Layer 2 of a small transformer language model trained on English Wikipedia (10 layers, counted from 0, width 64). Numbers have three digits each and are written without spaces.
A neuron adds its activation times its output weights to the MLP's output. To switch it off is to set its activation to zero at one token and run the rest of the model.

Output weights of the MLP neurons that the questions are about. A number n stands for (n - 500) times 0.0017.
n5: 312694483191565369427433363239497507430766641565665590382491631504621339663474542658749584366690790317715732462432375290551507397481222492299402429665531531420429484730406301518415340440639380
n13: 678594441192480641700569214448482603289497598318541734510524596355452641741615352547527212385425794369480617463292342486475813364715467498540640533531215522582336424259592317538297419450493670
n22: 514411634396434331535407614255391359496614311471607441663403189485456712339584757531482406497650675322545355395821638416557390529293494640863663503196498519429436448467780898479466408616472241
n47: 520389481429330478593611383707284152468351298583444361832549715627312514611676282553589266557281210734687654594538359570465222586351516717435564514475380691636345520498751283505653430479443446
n52: 609509311547660773444193519606527634587420744403542330596362421398459481515466564547598569502819676571407573243557554512406432747707390337518480614364779764678567193710497492407295431285644571
n57: 562486329729506690453388397475647528447418728314363595588311470758521510724482241692553620698250541381526421324358576281668440626452255210490579422311499565153446433489152339394638657503332322
n73: 491506465611546786505822408349609656427529592340288547619722420697412363713638521440547436965503508367465456235290385532500626458871166556629395341410441631216456622610622436370381659403827541
n77: 522500443436381285442406446516499557573833325396505331348608445331622605477429434426671687564450532620590640295808394346485714730210630622456549687563446232686437719535540487500906443811248336
n105: 650298441565583654687408391876439360401586750609537781612275198790487690433697291481690589265547505373648633631634349227758442382428471363546499637491568467693627336511553592474279543544522602
n121: 416502558682531550526641557389286280392340408411685469566540433679415624467437399511333270417596514069586255585393519340712681386366615942522559485404727556499521286751389571604608809606422231
n138: 796458416463472591530562594606526460496362655595225521371410486312386556372287347505396308409445504713294549488405365382429453506597635817264400447258630440340743305402555485584611542227470589
n143: 322744319641377544603432758564400555707561745306420527613580504387371487493643550699329518270358528495706573563225417591747598625765389458599238333341452770316348507539596517372464661384652479
n148: 394391686482375429629294650559524353685483593735442566520516348603486375604662590914615426397427761223392589505706285589551351486565518446457311416514707485452604440510351555563501613202572565
n152: 431761405456567373700164417443581659278507607467604591510431685780561707307602495391433202513445639507715298733657491395409395342409636836487736759467593464441543420485584561460446489438428508
n156: 735448097504507447582335644417563688593535444621560468487236494628668245426490305558409400432520696486568635582558822433365593624159407766632728403599477337860479527572230718339513165292597422
n180: 620460468547572382313492450838511452417690727422412524118462619360524520595245620668532400477645427540650583319760712316460319455379693609363310248852528790734458486545237132624552442481452407

Each question names a token from some text and the token that comes next. It shows the activations a of the neurons there, in the order above. A number n stands for (n - 500) times 0.0038.

Then comes g, the gradient of the next token's log-probability with respect to the MLP's output, scaled to length 1. A neuron's effect is roughly proportional to its activation times (output weights . g). A number n stands for (n - 500) times 0.00095.

" St", then "ath"
a: 494431503500520497501502504500500516526498528500
g: 537553691581476622417456777646321252429437357489738408762425276654321400422689565455380351528602404581378308488544396676548469646776572516311670382396626516525578540301493377452610751512498491
Which neuron, switched off, lowers the next token's probability most? n13

" fem", then "inist"
a: 502503503503531446435488482500513501975502502506
g: 519127741531656592405477603330678399483184635524201394410682501417619563593290441557460574596329458534231481444293447726471677493503513607599349635547345447434316481437349384557488429414503463
Which two neurons, each switched off alone, lower its probability most, in order? n148, n105

" stud", then "ent"
a: 453474493504545383474493478501510500526495613512
g: 277185577410513559671415562239523451431476345622537526470462425377218763381580526541764285661538311438333301519698532598740384579466750581506491569517408431601379559578668353487389568478496643
Which neuron, switched off, lowers the next token's probability most? n57

"0", then "2"
a: 517482516528515482499500476499476502500502524487
g: 568671877584458609471484459267644565356443448488804369647600676588646561573325615572398565434525684587580416518361446727541840456545450452643384331559792561561413330435530436588476535415718502
Which neuron, switched off, lowers the next token's probability most? n105

" Charl", then "ie"
a: 537462514498469495501494504507531553530514665512
g: 508747415330610452243243518552411623422483450216603435704429426395560620745475731628584788469499386696484633460473465570489652629483521580403530476386386756376688317421370559534394462721563336
Which neuron, switched off, raises the next token's probability most? n156

"ix", then " N"
a: 498484500498498516509508487507494500500488547501
g: 619559759505363236247481367522489932758192577629600592605422418380498456473435574177512389431510485517474510454529534357544480691487554623583290627404368613523420519497333438433609632408618420
Which neuron, switched off, lowers the next token's probability most? n105

"9", then "9"
a: 501511505519504498493479515500526497550359517523
g: 458526279496613492576377398589373484547321522541190388470321328462160354591757443827526501484507441567497549464424442641616272738293621686667578547660480716429424737436510490518474590448556580
Which neuron, switched off, lowers the next token's probability most? n148

"ire", then " n"
a: 497495529485502499486495500506490563505503579504
g: 482458361538481609405568442447552426453435512461764646523474506528532737634317380641147647306426543474482463460314534352685374554528418643395379415848418608460391127616614659599358666653405478
Which neuron, switched off, lowers the next token's probability most? n143

" U", then "l"
a: 465515543518481524494498498500511500502504512503
g: 577625375615364545524528650706167562613564490589473734606522301521392325526443363438496520512541237666442308550332414516700542657766410391466571524594696613499314673291675430343376554562462253
Which neuron, switched off, lowers the next token's probability most? n5

" Labor", then "atory"
a: 499495477496497389493499478495499511500494505501
g: 425391448220446488437446543510406397763604568474545449720536200587592608489484607633491467312468502528557317454427707722584411402605265479320498636569529596401619383240589429278604686685169447
Which neuron, switched off, raises the next token's probability most? n57

"cted", then " on"
a: 487473542505500474510473468497502496574512556410
g: 513319353265548575186456531559365496641155434527505483669445396483721519391625351411503703706565611652342447586224446435584440464526739597615410377427336538602534565798505310389433441407606471
Which neuron, switched off, lowers the next token's probability most? n180

"act", then " sk"
a: 508527480147499488498501499504488503496489502502
g: 605616455498607412476693333533527859244394507675593419517505393785391869448332354447753775487610424629603616563571474538520481461325455531393431280476526424538591534527282581606525546575689597
Which neuron, switched off, lowers the next token's probability most? n47

",", then " Cl"
a: 530499513495497502528494451501494461502496498519
g: 459401386495508454251651595491373445589746547279426405418326747715735273572627470368536411659467646351492318424439548161332309459517505379597408517688465381449517349503182541482475478521406619
Which neuron, switched off, lowers the next token's probability most? n143

"v", then "inc"
a: 506499500496488515417498453513500581534534488492
g: 350498339673337544526694467520765642571401407676396582415341602638468477492184564371370569556628491584416378533572377352442418308243533385284644480436249585444345240464440395540540211547410656
Which neuron, switched off, raises the next token's probability most? n143

" the", then " I"
a: 497506500507489503495505502518517493517525547497
g: 737572328400573493422577458498538702599530305429336394594489793472407293284532564288776580425412596748294631545460421338573536308517347280616335335531376522447581428633623348737609412520478499
Which neuron, switched off, raises the next token's probability most? n121

" C", then "orm"
a: 535440543488498488498502500530572495495500485505
g: 563381614523397623454251540636532628481616549645338647539348638566627615688303522484388489312428325604315644307480715551520419309620529567584514533719490536560675765603756552416682383305221463
Which neuron, switched off, lowers the next token's probability most? n138

" N", then "ations"
a: 468484549487509507469475493508500504500489499505
g: 182628383153434445517411509472363670692429408595609421524427279451681926615502547423210538655570513431366472419552692479624309658484524492443482687374460402524447437560610636380631549410428572
Which neuron, switched off, lowers the next token's probability most? n22

"M", then " Do"
a: 499468499516496490489502500514514533574502504477
g: 566647612522651421253446488552465611417584418431427549478525556526410609486488220372383302571502610580719362460639553189326391432178457623783405438450473710665439429370317612433374235494621323
Which neuron, switched off, raises the next token's probability most? n148

"ducation", then " and"
a: 409528527530509439507481434500491472506500494446
g: 451525578462482671598338675410618591219338337383490504306433844580536664375497462294570517486361456495303706434482423526439544533518488673607330735638411619445267764401337302577467690575613383
Which neuron, switched off, raises the next token's probability most? n22

"===\n", then "Con"
a: 507489530511504491475496472526484494537502493401
g: 446556520668683522642593643449666597639791586589499733345302536489398190447552460301419380634373421635545474423459379384421549524563456481269341420659641396370434341366773588589765678549574642
Which neuron, switched off, raises the next token's probability most? n22

"8", then "1"
a: 624492512501535533532484471502520506502433506519
g: 603425623666407585516618535304725399724453576340681633339766630455782746400307610578365383505262497507544383522592444335331454407700564280418533560408594561487381321463688664369463603413416536
Which neuron, switched off, raises the next token's probability most? n5

"ability", then " theory"
a: 511498497393431501485501501501500497500498572499
g: 535428595643496486380802505391601430377610627391539443547549303960654509554411617409393370379571402381542356427710480645357617428508313592563358484723592506490518163375554558609568285365380581
Which neuron, switched off, lowers the next token's probability most? n47

"ific", then "ial"
a: 505498494460515502526500507501490512500494501505
g: 513445371330371554721601510547452418572437426489314317486443561553387496520673625469515617437481670656508472649656484840628328925628322490578457495359516523367324559281510399171512268428510475
Which neuron, switched off, raises the next token's probability most? n47

"R", then "es"
a: 483458482501488512506477461498495514500493535471
g: 371552510510692280510495396408467332641453491378625319614622151541448552282305673449524416649264612350523623492445323759413638547328553607463581442262649385664418420415474513452355544621800441
Which neuron, switched off, raises the next token's probability most? n22

"ience", then " from"
a: 520506525524438489509454494499492503517497536499
g: 510550504463427508762378384522544560411391654662365336520412579225372504447452615535659501658738694493273486449482379590461413559467849370720491481374379551612435536325148462238612385511567661
Which neuron, switched off, raises the next token's probability most? n52

"n", then " W"
a: 500483509501499481424504482506509501511536497500
g: 546593413459550543616620449405421624334580619580665364391605589536594657476663252234368753751278410421412442506851606791353620431501328538588573396545524529434305497420406469445535256550463316
Which neuron, switched off, raises the next token's probability most? n73

",", then " who"
a: 504490526497491513521477414502500472503498506515
g: 243267755440473503508414353529447475549601354483667548613317576269480256543385577464678514566336538417548611569672323427555373377603677277443656564446487662811486424303409540434352326596432241
Which neuron, switched off, lowers the next token's probability most? n143

" a", then " G"
a: 503493500485405491502503489502567511503500499505
g: 344334633344448591527656582553433654436275454155275558547730558690421503658680723507379564381304450515466403766515559397501362380425517637440506460502411391388511399542485239773353340569340425
Which neuron, switched off, lowers the next token's probability most? n52

" B", then "oles"
a: 489429526474474501503498492500519499500505506494
g: 424672717478543595421280586639409348670411462723637553585199605830492673447584278707287476469480413378389515498753404533598386598590824428370535536570582662510623558635501396525441586453620533
Which neuron, switched off, lowers the next token's probability most? n13

" one", then ","
a: 498498520476499439470485467339495500539501489489
g: 685505721419458472457327513463431421507591279462766492647559744536532389500632777377658545380574696606500531427314361466338424572173729262477442399488518631602545604402519759457518437481788468
Which neuron, switched off, lowers the next token's probability most? n121

" time", then " at"
a: 578576500504489490565504485344513507495495484493
g: 313572643375591438591522203707433579443447519736444347582396491285410625566489594401671554414401590543279793650202664447449509639697519477619431425341490480614594723602306427545327549601606296
Which neuron, switched off, lowers the next token's probability most? n121

"b", then "at"
a: 493500492500517496500494498523490515497524509500
g: 325185700710362389619378524576471314460493732666501502386491209463318332310407352657287407453517449594601398549378532463588181363568612439318275464529466392478558586596359515383435493510388325
Which neuron, switched off, lowers the next token's probability most? n121

"um", then " national"
a: 507520497502556512488498498503513495499492544488
g: 581694680773517348394436435603536652282382251435729425367414551317432544569267468520347582532473687554487678392664177504465463540385368528513355390214493545588605361438339621343596373384403385
Which neuron, switched off, lowers the next token's probability most? n52

" Jack", then " Mur"
a: 499496514494502497505502499500540538528503604488
g: 765644435234513530526721538314702643312655330485510321516614777605635539588410247435580402577412341474429310711635636851374541386527303527506450528486503523387463455502455397390517627369385434
Which neuron, switched off, lowers the next token's probability most? n156

"ur", then " under"
a: 502482515528496534500472502531515511500487489504
g: 354607601335380543487727586518516661526493548534244556658232605635387481424602492473600359354652469386721540575534381423593562421568739354396654438514499862633520657319578484750290621432707357
Which neuron, switched off, lowers the next token's probability most? n77

" l", then "oan"
a: 482487517475491500468464507498498504502517520483
g: 575486368571594468607544467538502403571626254365478412307467648563136570735351393766341560566399519371403703611408633493424284372520324373432584470392692628374560348603248588655230543559430476
Which neuron, switched off, lowers the next token's probability most? n77

" of", then " At"
a: 506496500511481478495490494500499526540510500500
g: 664359533580394580595339632614475371605428485824454307585407418435662379391335378553730576411391460422332575284765626607395453375364646636617447330599530286339490365529536748525775402421416588
Which neuron, switched off, lowers the next token's probability most? n148

" American", then " States"
a: 530520521503457498507486499492488519534522529502
g: 539882507553427286491340562568448625416301604234169494364368723397687659308476676575645570526620325541328475568467507641526481414445472348613507484524507368223439651406510629483646454623567364
Which neuron, switched off, lowers the next token's probability most? n52